Layer 16 of a small transformer language model trained on English Wikipedia (21 layers, counted from 0, width 128).
A neuron's activation on a vector x is squared ReLU(weights . x), where the dot is the dot product.
The model reads these tokens: " P" "ico" " do" " It" "amb" "é" "," " a" " major" " land" "m" "ark" " of" " the" " state" "." " It"

The vector x that enters this layer's MLP at each token. A number n stands for (n - 500) times 0.013.
0 " P": 440 324 532 494 315 665 523 447 610 500 565 510 497 468 480 486 430 457 428 533 692 689 405 454 438 546 483 534 717 482 419 359 666 566 755 373 538 600 367 367 589 415 558 517 531 489 360 596 475 577 381 484 451 530 298 586 473 460 386 543 534 489 459 557 357 665 558 523 655 540 444 520 503 674 434 465 471 532 569 333 432 332 378 417 472 436 692 621 486 507 365 486 438 264 368 466 513 411 696 559 509 474 615 500 611 601 409 601 490 601 355 371 430 493 660 571 476 385 518 478 606 526 527 482 472 678 721 434
1 "ico": 328 408 549 478 589 466 475 391 506 483 322 671 615 559 504 371 439 486 635 477 706 609 554 361 512 398 553 609 542 680 724 419 416 635 578 586 517 492 339 492 578 448 472 438 582 476 467 381 573 343 527 440 315 489 350 608 496 529 636 574 340 440 406 483 521 451 522 681 610 729 666 404 621 532 394 474 520 527 520 427 446 178 486 368 532 481 545 536 572 526 564 511 510 488 440 475 494 366 617 430 540 510 540 479 416 449 446 533 640 732 258 442 441 418 745 539 488 428 525 349 516 596 429 622 375 731 518 284
2 " do": 537 416 472 509 643 695 546 440 393 407 402 597 556 611 532 587 636 604 553 514 701 614 462 435 470 466 443 729 523 692 579 437 542 366 576 338 385 475 405 538 382 471 465 586 663 460 381 461 400 229 502 560 438 583 379 538 334 610 551 646 430 414 311 468 604 455 504 593 596 709 414 431 644 550 265 451 430 471 556 588 481 377 552 415 599 350 438 545 599 369 546 409 454 347 576 550 586 589 686 441 550 633 412 363 589 448 446 424 494 556 470 271 499 409 635 529 587 508 452 323 529 695 462 653 408 529 532 389
3 " It": 482 496 624 509 686 632 495 458 631 511 521 527 507 630 523 513 558 470 587 542 591 656 542 442 466 413 371 607 717 707 547 485 514 467 485 380 398 433 259 530 464 525 497 421 376 489 346 502 554 441 514 567 406 476 320 464 454 670 480 643 405 407 516 530 468 518 570 580 659 551 559 508 703 655 257 469 377 645 495 311 749 456 455 399 465 335 574 615 387 513 451 366 212 288 419 503 585 534 668 480 496 522 563 478 582 416 541 407 590 432 417 473 452 436 585 482 676 334 534 329 315 562 546 535 486 711 598 340
4 "amb": 413 547 668 569 564 609 517 379 463 566 413 479 608 423 764 539 425 460 521 304 461 642 336 715 471 326 498 538 499 540 481 497 581 629 484 553 452 551 635 517 437 486 541 331 416 395 454 483 585 380 474 511 591 342 350 532 357 528 662 576 520 541 435 407 657 542 612 514 476 652 487 411 495 588 324 527 615 417 545 26 520 430 356 580 448 424 494 417 417 398 558 324 532 429 458 518 571 536 582 440 634 483 573 546 306 633 525 472 689 613 374 435 689 515 601 490 441 456 459 410 459 484 713 580 512 577 677 462
5 "é": 436 499 456 511 613 464 495 423 617 467 373 587 470 407 460 600 470 521 575 423 581 542 373 473 664 345 300 670 699 634 601 390 511 493 426 464 726 509 416 472 423 492 523 429 280 391 420 487 487 384 627 469 590 460 298 442 493 506 629 578 435 446 427 383 667 611 490 724 654 649 565 505 448 642 471 468 510 597 504 365 521 327 364 407 364 510 552 587 343 425 406 348 547 486 649 539 607 510 673 409 530 460 487 527 430 559 495 390 677 545 306 532 515 415 727 675 520 297 635 465 516 579 534 554 479 565 368 517
6 ",": 339 460 459 588 682 552 558 469 499 560 361 706 553 521 456 500 461 459 472 467 631 523 459 569 484 486 425 601 665 616 465 550 551 396 606 347 588 564 476 430 422 356 517 526 477 367 311 464 371 316 546 568 400 556 176 525 584 643 454 632 330 348 456 510 570 576 622 562 650 608 678 496 429 673 363 491 376 526 535 360 516 486 379 278 512 505 493 500 641 422 452 494 421 295 463 567 757 501 590 549 452 440 588 391 539 371 490 542 729 441 403 446 515 403 548 590 491 346 530 354 637 598 531 602 562 716 501 552
7 " a": 401 417 462 577 647 601 514 374 503 512 438 595 490 518 468 393 574 436 510 552 659 773 483 314 443 609 368 443 449 592 437 363 594 588 673 331 323 568 349 450 489 447 630 420 442 443 323 378 363 339 536 514 549 532 267 693 566 490 380 486 261 520 461 471 508 558 630 540 542 584 666 657 350 622 484 435 507 638 489 457 560 449 327 333 538 339 610 541 637 473 570 452 484 337 573 343 558 488 748 467 400 555 476 480 695 398 439 537 569 495 437 559 442 508 575 500 613 542 645 574 555 553 474 598 496 764 644 390
8 " major": 496 561 504 549 613 596 458 507 654 437 472 657 475 608 493 291 282 541 538 539 601 727 462 507 368 421 357 473 612 632 454 423 481 477 647 592 513 499 346 572 395 440 617 395 569 368 456 332 466 255 546 508 444 415 359 715 442 526 404 517 239 539 604 527 511 471 499 482 418 576 643 516 512 551 499 361 447 485 489 334 559 290 471 416 405 324 606 589 554 576 671 306 479 451 425 597 504 470 625 541 401 525 566 558 540 308 511 585 566 502 464 571 457 605 649 566 553 623 635 560 639 525 424 786 449 547 581 296
9 " land": 387 474 682 664 711 635 646 415 654 424 627 509 561 475 470 413 332 445 600 524 668 564 604 488 335 396 402 516 548 528 324 459 458 524 653 439 611 578 313 504 540 484 491 414 541 417 390 435 345 383 690 447 401 474 358 409 560 483 429 450 550 460 454 494 636 585 568 404 456 678 405 563 668 565 410 388 628 439 504 315 510 346 506 299 587 434 501 640 467 559 465 222 543 424 461 589 428 661 508 426 452 616 373 383 519 409 586 391 514 566 470 456 593 528 609 617 613 495 638 367 673 533 376 722 521 550 594 320
10 "m": 661 562 627 632 680 594 362 314 435 577 471 335 470 421 685 536 381 523 512 501 590 627 479 465 357 305 571 522 440 438 490 474 502 384 480 475 299 715 438 351 471 542 563 520 601 384 528 513 395 496 415 327 497 480 459 457 352 653 547 500 467 500 375 516 502 497 551 512 726 531 565 457 562 478 388 387 625 392 520 363 397 491 509 380 575 532 535 501 548 456 648 211 560 454 517 658 616 708 723 374 533 473 568 515 230 504 392 548 640 586 297 451 732 425 630 591 563 474 620 596 617 463 550 567 375 476 565 481
11 "ark": 406 521 620 660 501 476 540 382 645 371 538 496 423 431 474 476 307 568 555 456 694 588 600 578 495 312 445 435 511 577 441 547 397 555 593 558 739 493 363 442 457 508 624 487 471 480 403 438 384 321 667 610 429 462 223 517 467 414 529 539 418 432 507 622 503 432 642 417 585 627 631 388 554 550 384 472 601 438 556 385 638 441 430 183 362 422 513 671 271 495 517 395 429 472 513 625 613 499 609 471 508 484 503 490 308 312 575 629 589 480 360 580 602 458 702 561 592 365 717 459 599 543 516 584 470 657 555 419
12 " of": 440 487 575 757 638 486 469 434 496 506 420 670 452 473 583 390 284 425 491 511 640 675 573 385 500 461 518 640 526 527 437 458 638 478 658 430 431 584 443 341 598 391 620 472 492 436 432 551 364 367 548 444 493 438 163 443 492 544 451 636 317 466 447 424 579 480 408 549 571 626 528 443 488 476 325 404 440 671 514 431 573 453 485 253 456 271 548 503 501 505 689 506 533 215 452 491 592 512 693 524 589 572 553 493 560 406 429 605 518 377 422 521 497 464 611 686 538 453 421 446 671 768 471 731 549 562 526 572
13 " the": 443 496 593 713 659 450 450 491 477 426 503 756 391 427 522 350 430 496 412 673 564 734 511 387 464 508 388 549 542 532 338 494 603 505 649 557 401 594 274 429 521 439 486 392 410 486 499 545 399 376 543 521 607 530 222 539 495 440 413 530 281 437 490 461 571 581 469 549 564 485 578 468 480 501 392 396 454 480 485 318 511 371 408 256 455 395 712 621 660 526 687 453 562 288 460 431 641 508 667 464 541 519 610 457 489 468 422 640 429 570 356 554 545 479 590 634 558 558 619 522 540 639 510 740 369 752 577 364
14 " state": 537 361 627 637 750 626 577 496 657 401 567 723 494 538 542 382 307 510 594 588 538 622 484 354 404 404 485 443 595 660 530 441 455 541 666 492 636 535 201 441 366 500 458 533 505 443 530 410 415 362 660 448 480 510 293 606 457 549 516 566 444 478 504 446 595 449 394 553 423 627 593 426 553 521 442 264 550 540 538 370 630 218 347 312 608 517 572 490 477 562 475 434 524 386 438 648 527 469 659 458 454 451 468 370 449 414 559 510 513 572 500 611 587 399 599 583 485 528 531 353 587 569 304 776 496 623 459 359
15 ".": 458 440 563 555 523 537 560 428 511 603 607 617 494 565 513 371 513 500 495 522 607 621 535 478 419 429 528 621 618 486 516 416 426 504 666 492 556 652 404 479 431 481 430 489 498 415 411 551 314 442 361 591 541 389 181 520 652 672 401 536 455 550 469 562 526 635 473 473 585 625 512 385 500 556 548 460 553 463 516 423 511 486 439 296 594 520 587 490 463 445 565 227 538 263 247 493 558 354 751 523 482 566 720 370 708 431 271 460 584 551 406 352 454 371 653 568 436 292 465 518 609 621 533 645 570 713 531 498
16 " It": 443 456 689 558 606 525 453 549 566 495 554 594 454 650 568 512 572 441 499 587 516 665 609 396 442 543 439 426 665 546 438 463 398 544 576 478 465 466 248 416 519 474 541 444 391 530 397 444 418 548 582 588 420 463 307 499 406 769 403 594 309 501 508 422 510 539 663 644 660 462 707 475 700 622 376 444 492 668 429 394 500 367 509 308 481 422 651 608 473 545 530 259 319 393 351 632 447 559 674 423 569 618 529 272 639 352 448 500 541 521 370 540 494 488 538 476 612 394 609 357 330 523 643 395 487 756 519 337

Each question shows the input weights of one neuron of the MLP. A number n stands for (n - 500) times 0.0019.

n287: 412 470 466 500 509 628 463 656 494 512 442 457 568 503 444 597 434 695 567 460 305 437 466 417 583 673 484 437 626 447 307 465 491 522 384 525 611 450 354 626 615 434 406 571 613 538 601 649 450 503 599 463 448 535 540 462 629 377 600 633 596 460 537 378 389 580 516 258 777 365 589 572 466 434 470 475 392 262 404 512 631 410 454 509 415 571 497 566 354 384 442 338 283 590 446 500 395 438 589 556 538 541 328 565 534 352 731 336 472 529 335 471 367 509 703 720 459 345 536 732 553 488 466 443 459 574 528 579
On which token does it fire most, and how strongly? 5 "é", at about 17

n288: 545 350 434 445 566 529 379 388 551 553 532 515 343 404 476 629 491 445 366 521 452 305 476 405 402 678 400 345 470 684 350 537 521 545 557 460 457 641 598 699 578 455 527 515 306 690 669 612 530 598 425 482 509 451 435 485 376 521 461 464 437 538 521 515 403 461 368 608 578 382 626 410 565 515 428 515 651 634 494 618 617 414 428 471 418 479 426 313 393 551 784 727 558 595 479 494 548 461 454 548 478 421 500 470 494 440 518 407 405 260 642 408 308 555 512 536 347 613 709 668 403 562 527 558 426 489 500 602
On which token does it fire most, and how strongly? 12 " of", at about 0.24

n239: 565 541 404 509 272 447 642 626 197 592 487 607 528 497 516 618 490 471 618 291 616 559 380 644 491 389 606 277 491 433 646 471 441 398 526 578 432 580 512 674 576 574 481 599 474 352 538 434 490 506 615 503 481 641 383 425 435 608 612 506 462 503 654 481 319 623 462 443 567 563 425 433 588 497 457 433 560 319 481 503 433 569 462 600 542 699 297 494 408 532 635 641 577 325 626 387 513 487 537 588 477 410 549 361 519 373 734 586 455 395 472 510 260 302 711 626 330 548 377 359 348 377 478 558 520 464 384 655
It fires most on token 6 ","

n157: 503 687 485 550 410 438 626 497 312 479 682 533 551 536 491 625 346 448 467 392 500 270 566 388 593 554 482 632 545 537 692 577 500 563 713 584 543 491 437 506 554 543 619 485 316 640 626 491 424 476 639 398 624 587 437 249 398 527 482 458 403 530 581 324 599 479 509 216 448 422 533 509 518 568 445 573 548 325 339 399 512 285 506 372 534 545 291 419 470 482 428 759 393 485 512 652 536 608 491 543 500 326 655 479 446 624 443 506 478 500 461 522 605 418 503 521 503 382 512 500 590 244 533 512 575 431 531 521
It fires most on token 11 "ark"

n202: 539 643 441 607 413 717 535 551 594 159 618 661 336 448 297 431 559 493 370 490 484 345 426 473 506 503 539 283 594 769 603 763 414 558 493 503 490 653 497 587 617 526 297 454 470 454 728 520 605 680 510 381 573 453 474 477 484 400 287 539 633 391 606 526 457 561 314 536 464 583 557 725 526 456 481 438 622 364 358 347 542 400 416 516 520 558 410 503 575 592 322 618 635 541 533 420 645 548 503 621 597 464 550 529 471 542 455 526 576 470 481 483 285 588 572 543 490 361 230 542 500 523 312 536 447 518 559 560
On which token does it fire most, and how strongly? 14 " state", at about 9.8

n399: 570 416 397 361 566 486 622 322 643 520 500 426 562 552 627 342 404 546 542 403 535 422 574 412 702 545 555 459 401 598 471 717 393 500 385 468 491 554 476 565 306 442 408 497 514 520 582 536 373 426 571 489 397 550 571 506 503 463 425 338 354 455 500 325 724 582 572 451 529 576 604 534 611 528 536 419 472 568 547 562 445 382 443 357 619 511 415 467 417 514 568 559 535 497 401 565 494 577 516 470 574 483 503 412 428 463 676 494 386 479 531 585 547 806 520 445 415 628 320 683 505 591 574 506 612 275 317 620
It fires most on token 14 " state"

n393: 448 655 476 509 373 476 314 542 588 455 533 287 500 585 353 564 488 463 627 473 509 538 680 379 626 738 497 303 608 598 444 562 441 406 695 500 389 670 531 491 509 525 579 609 479 372 443 367 466 557 340 482 438 522 647 373 471 521 686 654 488 446 512 527 602 485 582 515 394 458 384 619 593 497 541 558 434 406 532 539 594 575 684 488 482 476 484 419 449 604 306 244 659 532 651 351 410 638 573 425 431 567 345 527 491 361 395 418 358 472 551 618 426 506 433 460 335 479 597 357 393 614 455 650 469 411 525 686
It fires most on token 9 " land"

n152: 371 454 656 527 604 549 571 543 388 454 705 349 660 450 732 466 342 453 369 364 519 382 599 577 574 485 689 431 546 428 579 459 442 664 710 494 639 410 594 522 649 415 456 313 607 660 589 461 503 528 369 642 552 465 383 443 392 658 487 460 503 574 482 522 405 410 431 668 575 368 436 469 451 437 533 585 312 698 509 512 416 503 494 503 629 423 471 410 208 346 368 515 374 521 541 386 509 358 539 482 471 506 363 441 413 376 590 453 459 494 485 267 478 415 634 598 481 407 533 726 411 485 512 541 689 468 550 651
On which three tokens does it fire most, strongest first? 15 ".", 4 "amb", 0 " P"

n280: 761 623 646 315 587 390 382 584 320 587 550 466 809 408 476 592 672 428 500 507 593 418 446 351 621 544 466 362 281 391 708 441 410 537 626 552 538 361 577 611 341 308 363 480 672 565 490 450 626 594 344 480 464 451 500 326 490 328 394 608 313 413 436 640 548 500 732 632 517 336 607 636 460 444 445 312 510 517 441 517 442 469 692 533 576 443 584 721 547 486 458 490 438 392 293 530 534 520 218 555 535 582 479 402 354 530 483 300 600 514 624 608 362 405 626 527 559 409 543 600 371 446 564 658 517 532 603 576
On which two tokens does it fire most, strongest first? 16 " It", 1 "ico"

n175: 425 552 408 408 483 503 256 493 666 490 490 451 364 539 429 574 568 532 373 406 293 456 559 597 577 357 493 300 661 454 629 428 731 640 443 662 317 465 517 311 349 504 415 525 532 578 695 526 652 709 514 598 459 543 577 504 629 521 408 482 401 507 524 405 446 549 489 472 271 517 607 461 423 575 358 535 469 833 558 628 451 489 293 462 571 382 428 422 458 369 438 562 233 666 554 531 521 528 402 604 224 369 323 423 595 686 521 303 270 493 347 431 536 582 691 436 442 525 691 569 631 493 521 593 540 527 842 346
On which three tokens does it fire most, strongest first? 0 " P", 7 " a", 3 " It"

n480: 494 537 554 460 651 590 384 565 715 588 559 322 253 402 459 471 551 490 571 628 554 396 406 484 531 550 350 430 516 430 516 597 475 528 560 513 442 503 429 491 459 404 484 671 235 341 503 559 557 685 484 434 482 227 441 429 537 387 465 513 525 500 572 655 612 757 716 657 392 248 382 563 456 488 642 376 416 321 616 671 551 578 437 633 398 403 442 455 557 500 549 491 557 454 452 351 610 600 572 545 405 475 629 428 576 484 575 465 284 399 693 513 580 491 516 503 558 519 604 531 461 751 286 458 591 431 532 408
It fires most on token 13 " the"

n478: 526 475 653 515 445 400 576 553 478 629 622 553 591 459 420 526 497 352 612 554 320 503 667 451 503 743 648 742 733 513 539 585 519 329 446 380 461 500 575 513 392 593 519 452 468 535 579 261 420 491 475 437 525 500 531 445 362 604 340 509 385 286 293 554 584 696 516 310 545 531 497 465 355 519 305 615 588 345 589 513 615 552 491 438 477 431 438 546 503 587 290 559 574 347 442 400 361 456 266 533 513 349 383 440 541 506 513 513 445 578 738 454 490 438 596 278 621 608 402 550 594 689 621 426 575 639 474 509
On which two tokens does it fire most, strongest first? 6 ",", 2 " do"

n377: 599 512 574 333 462 512 612 685 515 473 497 558 637 626 447 580 618 391 554 357 717 396 500 579 488 616 516 562 467 531 484 428 677 518 593 494 475 408 488 476 534 509 429 657 537 389 436 423 231 515 690 457 527 446 488 374 355 646 559 506 408 609 582 312 615 579 562 451 343 382 515 518 643 467 582 463 646 567 577 545 395 506 439 602 273 618 566 256 384 714 443 500 422 559 494 612 527 564 477 401 456 438 557 427 528 567 463 316 384 588 433 380 353 357 426 503 340 684 328 621 629 378 613 553 591 509 401 613
It fires most on token 2 " do"

n144: 479 500 671 360 651 576 494 639 581 459 594 603 473 344 651 470 518 509 526 562 524 448 423 540 651 527 572 445 461 379 595 390 389 551 473 460 433 482 461 420 494 582 644 371 340 569 535 516 554 402 572 675 518 602 408 488 445 447 395 586 491 586 385 629 454 503 287 408 665 468 617 578 375 596 437 518 391 348 468 356 602 522 503 523 539 621 448 586 569 590 586 532 539 408 564 291 450 482 268 378 728 482 426 414 515 560 550 324 415 506 479 638 503 552 545 588 384 643 483 441 323 251 396 364 408 744 482 596
On which two tokens does it fire most, strongest first? 13 " the", 16 " It"

n240: 622 633 537 485 497 630 594 527 482 402 445 436 403 599 457 420 425 587 371 460 341 653 485 544 527 369 369 397 515 615 588 406 379 475 488 491 497 522 520 396 610 565 423 586 525 373 978 372 469 363 592 537 476 437 610 462 334 521 466 399 571 488 388 515 247 632 500 408 395 391 548 543 442 566 453 453 613 604 580 494 472 456 623 470 413 573 519 382 666 453 408 436 652 503 672 485 540 546 544 667 395 447 456 518 555 463 485 712 679 503 555 677 312 563 556 279 544 626 467 415 450 433 472 410 294 515 481 623
It fires most on token 8 " major"

n297: 631 565 475 405 621 419 516 725 468 669 416 472 516 468 439 681 378 323 528 428 362 546 541 526 610 550 570 593 604 516 439 361 624 541 312 367 332 617 554 349 664 516 446 519 442 583 437 378 328 459 503 578 546 471 569 442 546 387 554 377 452 475 275 551 506 491 564 424 398 550 575 529 355 485 673 580 581 538 509 385 544 529 856 450 522 735 529 394 538 455 758 724 318 424 407 466 751 478 591 572 471 468 383 447 506 528 418 494 481 279 369 334 429 509 446 561 607 389 426 603 425 509 614 529 432 377 490 559
On which token does it fire most, and how strongly? 12 " of", at about 5.5

n350: 512 494 539 395 357 568 479 385 437 580 503 592 634 545 494 352 476 363 550 527 615 555 515 494 542 408 558 448 628 382 628 276 538 611 470 534 436 548 652 396 790 363 322 650 436 536 533 459 570 613 650 598 553 420 536 377 552 545 506 336 485 476 604 482 436 384 482 659 515 361 447 692 396 343 523 639 568 560 523 397 542 590 473 459 576 604 481 558 228 433 379 294 476 471 469 556 503 372 477 380 491 367 571 563 758 530 628 482 491 617 420 601 473 645 413 509 497 644 387 465 514 485 434 497 349 628 339 585
On which two tokens does it fire most, strongest first? 0 " P", 15 "."

n407: 486 560 585 563 536 677 460 581 585 527 735 844 409 391 562 757 510 407 487 530 541 407 372 587 473 470 614 569 547 455 517 807 356 541 551 556 542 592 468 429 768 428 555 510 441 555 271 336 531 537 476 429 507 676 446 406 405 490 538 517 500 615 618 459 344 348 438 650 401 587 564 650 598 245 431 613 422 534 444 510 479 293 629 547 593 669 349 621 486 383 623 664 390 349 559 530 493 497 337 601 461 328 444 669 473 442 476 269 365 206 500 287 354 507 613 448 367 622 516 611 503 429 520 472 511 529 593 527
It fires most on token 12 " of"

n497: 513 480 593 393 529 595 579 392 360 345 575 572 701 473 473 497 517 480 575 685 446 380 388 538 566 669 540 510 427 372 507 507 503 364 202 670 378 440 610 378 493 665 651 487 483 473 684 549 614 394 693 285 409 359 569 449 349 344 570 517 483 474 438 346 354 622 199 467 523 559 431 573 388 338 388 614 464 454 587 575 370 363 619 500 692 701 479 363 679 571 411 579 544 494 517 303 487 447 424 519 583 372 360 526 523 513 441 517 463 702 434 452 642 296 617 510 541 460 349 565 583 530 274 736 473 506 591 461
On which two tokens does it fire most, strongest first? 1 "ico", 2 " do"

n209: 522 509 438 533 373 518 494 687 441 503 604 491 254 267 534 416 642 428 621 478 535 524 626 373 435 592 409 406 558 584 329 516 622 457 509 582 573 512 363 602 553 321 459 652 516 553 690 668 722 429 351 583 506 478 503 392 389 411 344 383 615 571 396 475 610 596 475 531 528 473 570 553 540 244 316 534 359 562 578 427 674 465 488 309 462 623 449 396 611 528 417 515 403 384 456 436 531 580 550 698 676 616 510 485 512 349 398 438 399 465 482 440 491 644 509 497 376 559 695 567 645 509 401 450 659 444 425 660
On which three tokens does it fire most, strongest first? 13 " the", 12 " of", 0 " P"

n221: 264 646 521 486 669 589 648 699 577 208 456 462 400 336 342 566 440 447 453 541 331 568 414 397 386 400 504 599 328 644 613 798 323 407 360 653 578 503 516 576 631 556 538 437 619 577 531 609 640 410 573 572 510 593 462 500 567 811 416 217 500 455 466 538 535 745 420 462 469 630 609 465 414 517 840 479 606 542 329 469 681 228 652 585 493 624 493 407 687 528 507 473 482 584 489 401 390 414 457 536 385 440 472 583 451 445 500 497 323 618 606 564 465 527 413 500 568 476 436 401 354 417 306 489 454 332 525 503
It fires most on token 14 " state"

n15: 536 547 471 553 543 251 596 703 419 357 544 490 455 226 442 429 523 441 541 660 415 275 481 457 296 605 588 386 542 519 628 572 560 577 380 602 559 236 331 468 522 516 578 516 594 289 494 493 464 468 558 452 591 374 608 783 438 583 539 494 651 522 494 691 552 567 590 478 494 452 620 352 541 553 639 510 382 567 540 522 487 411 327 399 487 436 570 358 481 545 576 494 370 546 408 573 589 302 423 577 513 386 418 391 625 535 257 397 546 510 411 454 713 503 584 507 418 449 304 686 647 490 461 428 500 354 523 694
On which token does it fire most, and how strongly? 15 ".", at about 2.2

n496: 386 588 400 600 426 348 583 424 523 430 627 322 411 442 617 481 425 592 368 622 448 484 516 490 637 423 546 438 567 458 510 645 563 349 510 576 762 474 782 609 484 334 510 671 568 773 494 571 542 497 651 321 569 503 321 487 397 603 604 506 610 592 452 448 467 599 545 526 384 195 424 545 535 281 574 529 478 593 413 452 561 367 542 364 585 494 537 593 616 406 503 563 493 413 369 456 436 439 500 512 563 581 503 378 542 320 551 506 536 444 414 493 559 287 753 715 437 629 397 573 632 449 680 484 364 384 350 472
It fires most on token 12 " of"

n91: 386 578 513 539 465 396 529 464 586 421 467 490 529 477 537 437 671 601 503 625 500 423 546 480 644 680 410 554 579 577 315 446 659 691 453 578 305 431 571 723 507 467 573 265 356 307 395 417 567 431 401 362 539 449 431 561 656 487 360 368 530 418 399 556 534 536 440 418 447 480 584 513 562 455 715 777 565 398 497 588 301 524 553 652 463 657 554 364 401 593 565 455 437 465 376 621 733 536 342 349 551 520 507 470 487 625 634 226 362 446 738 405 534 410 629 587 419 424 449 578 409 717 292 604 364 509 467 333
It fires most on token 9 " land"

n296: 579 307 393 515 563 651 574 417 437 605 457 488 584 560 544 462 627 449 518 491 563 454 537 324 565 506 320 433 385 541 484 423 466 537 557 260 497 384 521 478 506 262 566 547 437 279 574 618 544 481 491 484 604 455 546 564 630 481 267 453 434 506 296 629 643 344 582 194 500 432 528 553 683 582 479 481 506 569 461 636 516 490 500 359 586 345 574 371 590 503 555 485 443 509 627 577 391 581 383 521 574 611 545 410 416 456 612 575 637 410 645 510 468 579 544 468 571 559 703 691 560 559 375 272 420 263 440 750
On which token does it fire most, and how strongly? 7 " a", at about 25

n190: 359 482 528 518 677 424 436 418 649 531 424 512 378 540 282 416 409 465 687 380 466 500 411 478 445 669 550 340 439 394 604 668 651 537 481 522 594 546 735 488 312 275 621 460 525 525 295 503 403 460 593 405 588 522 472 494 446 469 453 669 488 583 631 525 418 448 472 364 559 655 521 534 543 560 613 497 583 395 650 512 547 392 515 639 516 635 487 574 389 553 439 722 487 467 585 637 558 451 538 465 232 447 544 604 475 543 479 571 500 503 573 307 277 353 425 319 399 460 365 485 715 420 481 550 389 477 522 671
It fires most on token 6 ","

n208: 316 512 396 439 291 500 680 500 563 562 253 435 581 462 491 387 411 525 405 447 671 509 422 542 624 652 424 506 313 532 487 311 479 534 617 660 468 748 638 702 503 468 528 447 335 607 655 493 348 721 340 413 445 555 717 555 464 425 314 406 422 485 432 557 471 478 503 462 302 485 562 377 581 631 425 547 423 597 439 417 607 497 525 568 443 652 642 479 347 516 555 592 380 578 529 599 469 516 518 605 519 547 426 634 287 478 369 528 596 629 451 506 347 606 594 405 339 372 461 491 587 550 559 592 304 542 462 512
On which token does it fire most, and how strongly? 1 "ico", at about 8.3

n185: 439 577 536 526 402 414 623 402 709 476 655 330 584 473 610 379 386 457 438 644 592 541 599 546 344 566 384 537 635 442 488 404 482 671 281 451 715 530 401 515 599 635 497 488 586 482 318 547 409 581 663 704 521 572 548 392 468 581 351 401 515 548 258 633 426 533 470 428 467 402 518 482 461 239 462 451 542 494 482 571 249 556 443 651 589 434 575 474 590 668 419 536 390 535 540 518 578 440 601 543 625 366 466 515 554 338 551 422 485 447 473 540 288 289 494 546 602 476 424 631 520 437 470 488 336 428 457 518
On which three tokens does it fire most, strongest first? 9 " land", 0 " P", 11 "ark"

n309: 591 446 545 525 561 364 283 812 510 529 446 497 522 568 503 523 608 660 475 372 634 459 586 533 426 250 523 464 535 562 493 612 696 320 380 569 543 435 491 500 471 441 578 645 709 273 468 577 568 558 680 471 576 444 452 388 562 263 341 346 490 541 497 506 451 490 545 497 390 462 560 371 433 663 509 305 650 359 550 611 342 553 474 544 418 443 430 522 461 493 320 490 366 475 615 408 542 382 602 531 294 419 490 426 513 747 538 593 605 251 621 606 592 525 490 536 609 500 675 535 380 458 693 477 291 405 431 409
On which token does it fire most, and how strongly? 11 "ark", at about 4.7

n136: 538 378 664 500 420 518 564 411 404 521 549 540 500 416 328 572 494 597 491 426 472 395 623 465 654 644 525 516 411 531 484 376 506 383 438 335 550 435 328 549 463 547 675 302 569 359 610 662 694 408 413 494 527 586 558 598 518 475 525 713 435 577 298 444 434 666 425 259 388 457 783 528 463 410 533 425 531 358 698 405 525 293 494 439 462 598 353 524 389 466 538 552 506 524 377 576 540 607 559 583 545 484 519 478 348 423 568 618 247 427 561 478 468 566 516 321 433 565 692 597 429 771 472 403 522 547 475 545
It fires most on token 11 "ark"

n55: 573 669 406 409 375 475 389 330 372 571 518 590 584 465 576 453 500 506 454 568 503 512 689 529 587 432 317 674 494 478 516 420 589 559 585 577 475 516 518 606 394 491 481 425 301 579 794 630 336 531 403 562 631 545 618 577 566 537 437 637 578 469 398 271 659 484 566 556 365 327 420 390 543 348 281 443 522 674 403 451 560 584 553 436 620 528 677 389 572 421 629 691 544 473 389 445 615 370 587 509 497 418 308 531 450 568 574 503 541 500 515 324 484 430 412 494 381 700 694 534 309 472 378 516 702 524 418 527
On which token does it fire most, and how strongly? 13 " the", at about 9.1

n131: 448 353 420 547 387 503 449 491 462 418 500 500 674 551 413 532 578 487 500 535 687 658 475 729 494 623 545 484 601 246 487 692 550 446 616 549 484 350 620 623 494 287 500 500 461 477 547 450 497 500 580 557 581 365 617 487 534 481 628 443 558 450 736 391 490 605 529 468 570 509 249 458 595 447 408 416 538 271 460 318 308 470 484 675 448 389 385 515 653 519 395 340 413 488 601 305 639 541 424 555 484 471 608 623 452 290 538 510 347 461 541 784 633 670 628 384 418 309 549 563 546 459 373 519 277 497 548 426
On which token does it fire most, and how strongly? 4 "amb", at about 13

n6: 456 466 581 412 503 485 460 417 254 670 540 635 340 572 431 678 576 389 552 617 607 533 482 363 426 540 616 544 531 491 452 561 445 522 437 583 655 534 515 676 624 330 478 640 620 729 411 461 673 525 767 475 634 494 426 500 395 531 513 760 525 675 552 391 487 364 509 376 503 586 491 416 336 476 354 638 654 413 413 525 562 535 537 521 491 562 381 596 466 594 481 457 525 593 408 518 664 481 423 473 346 374 462 438 382 537 636 506 506 516 343 312 500 476 453 469 612 438 566 402 405 605 261 305 286 382 380 491
On which token does it fire most, and how strongly? 1 "ico", at about 7

n171: 425 444 437 491 554 541 653 379 398 456 485 680 414 488 434 512 545 585 564 488 376 485 538 537 550 595 473 775 497 599 485 341 497 506 284 658 503 691 556 633 625 458 440 506 533 608 547 621 455 494 601 571 509 755 615 375 506 470 479 524 378 488 376 515 379 568 755 577 530 647 559 554 420 419 543 347 414 292 523 365 620 552 435 626 413 615 380 600 565 449 531 547 440 440 318 427 550 583 346 472 457 455 476 654 551 598 382 566 555 368 388 381 627 413 302 527 396 333 613 477 554 444 509 370 613 424 406 413
On which two tokens does it fire most, strongest first? 6 ",", 5 "é"

n316: 506 334 569 536 607 500 474 449 595 642 455 469 474 399 578 439 380 579 416 446 474 271 455 518 560 546 500 433 697 593 561 591 427 549 462 295 780 405 481 463 540 631 491 477 578 653 500 548 538 771 489 537 475 417 534 574 289 643 552 551 353 472 443 552 418 460 442 471 460 370 689 411 480 492 475 558 384 632 425 630 488 394 451 559 390 480 411 519 451 506 355 483 398 475 447 517 585 580 530 527 467 535 341 326 526 397 634 385 617 432 695 273 401 561 494 407 515 594 508 322 412 426 491 517 588 568 590 550
On which three tokens does it fire most, strongest first? 16 " It", 3 " It", 6 ","

n42: 436 583 488 292 454 462 586 455 259 604 515 518 494 573 731 464 488 671 682 509 436 444 291 367 518 440 463 451 590 394 451 454 627 524 515 518 546 491 381 443 662 491 397 343 512 564 577 491 612 649 434 470 418 360 566 448 520 425 503 668 397 542 586 421 531 548 412 452 536 414 470 657 485 532 633 600 554 506 369 384 494 543 386 468 619 548 587 619 368 491 584 536 296 561 512 631 437 437 445 638 736 369 333 530 485 518 464 593 595 432 509 491 335 424 669 424 429 329 561 764 454 395 590 582 404 466 302 638
On which token does it fire most, and how strongly? 5 "é", at about 4.7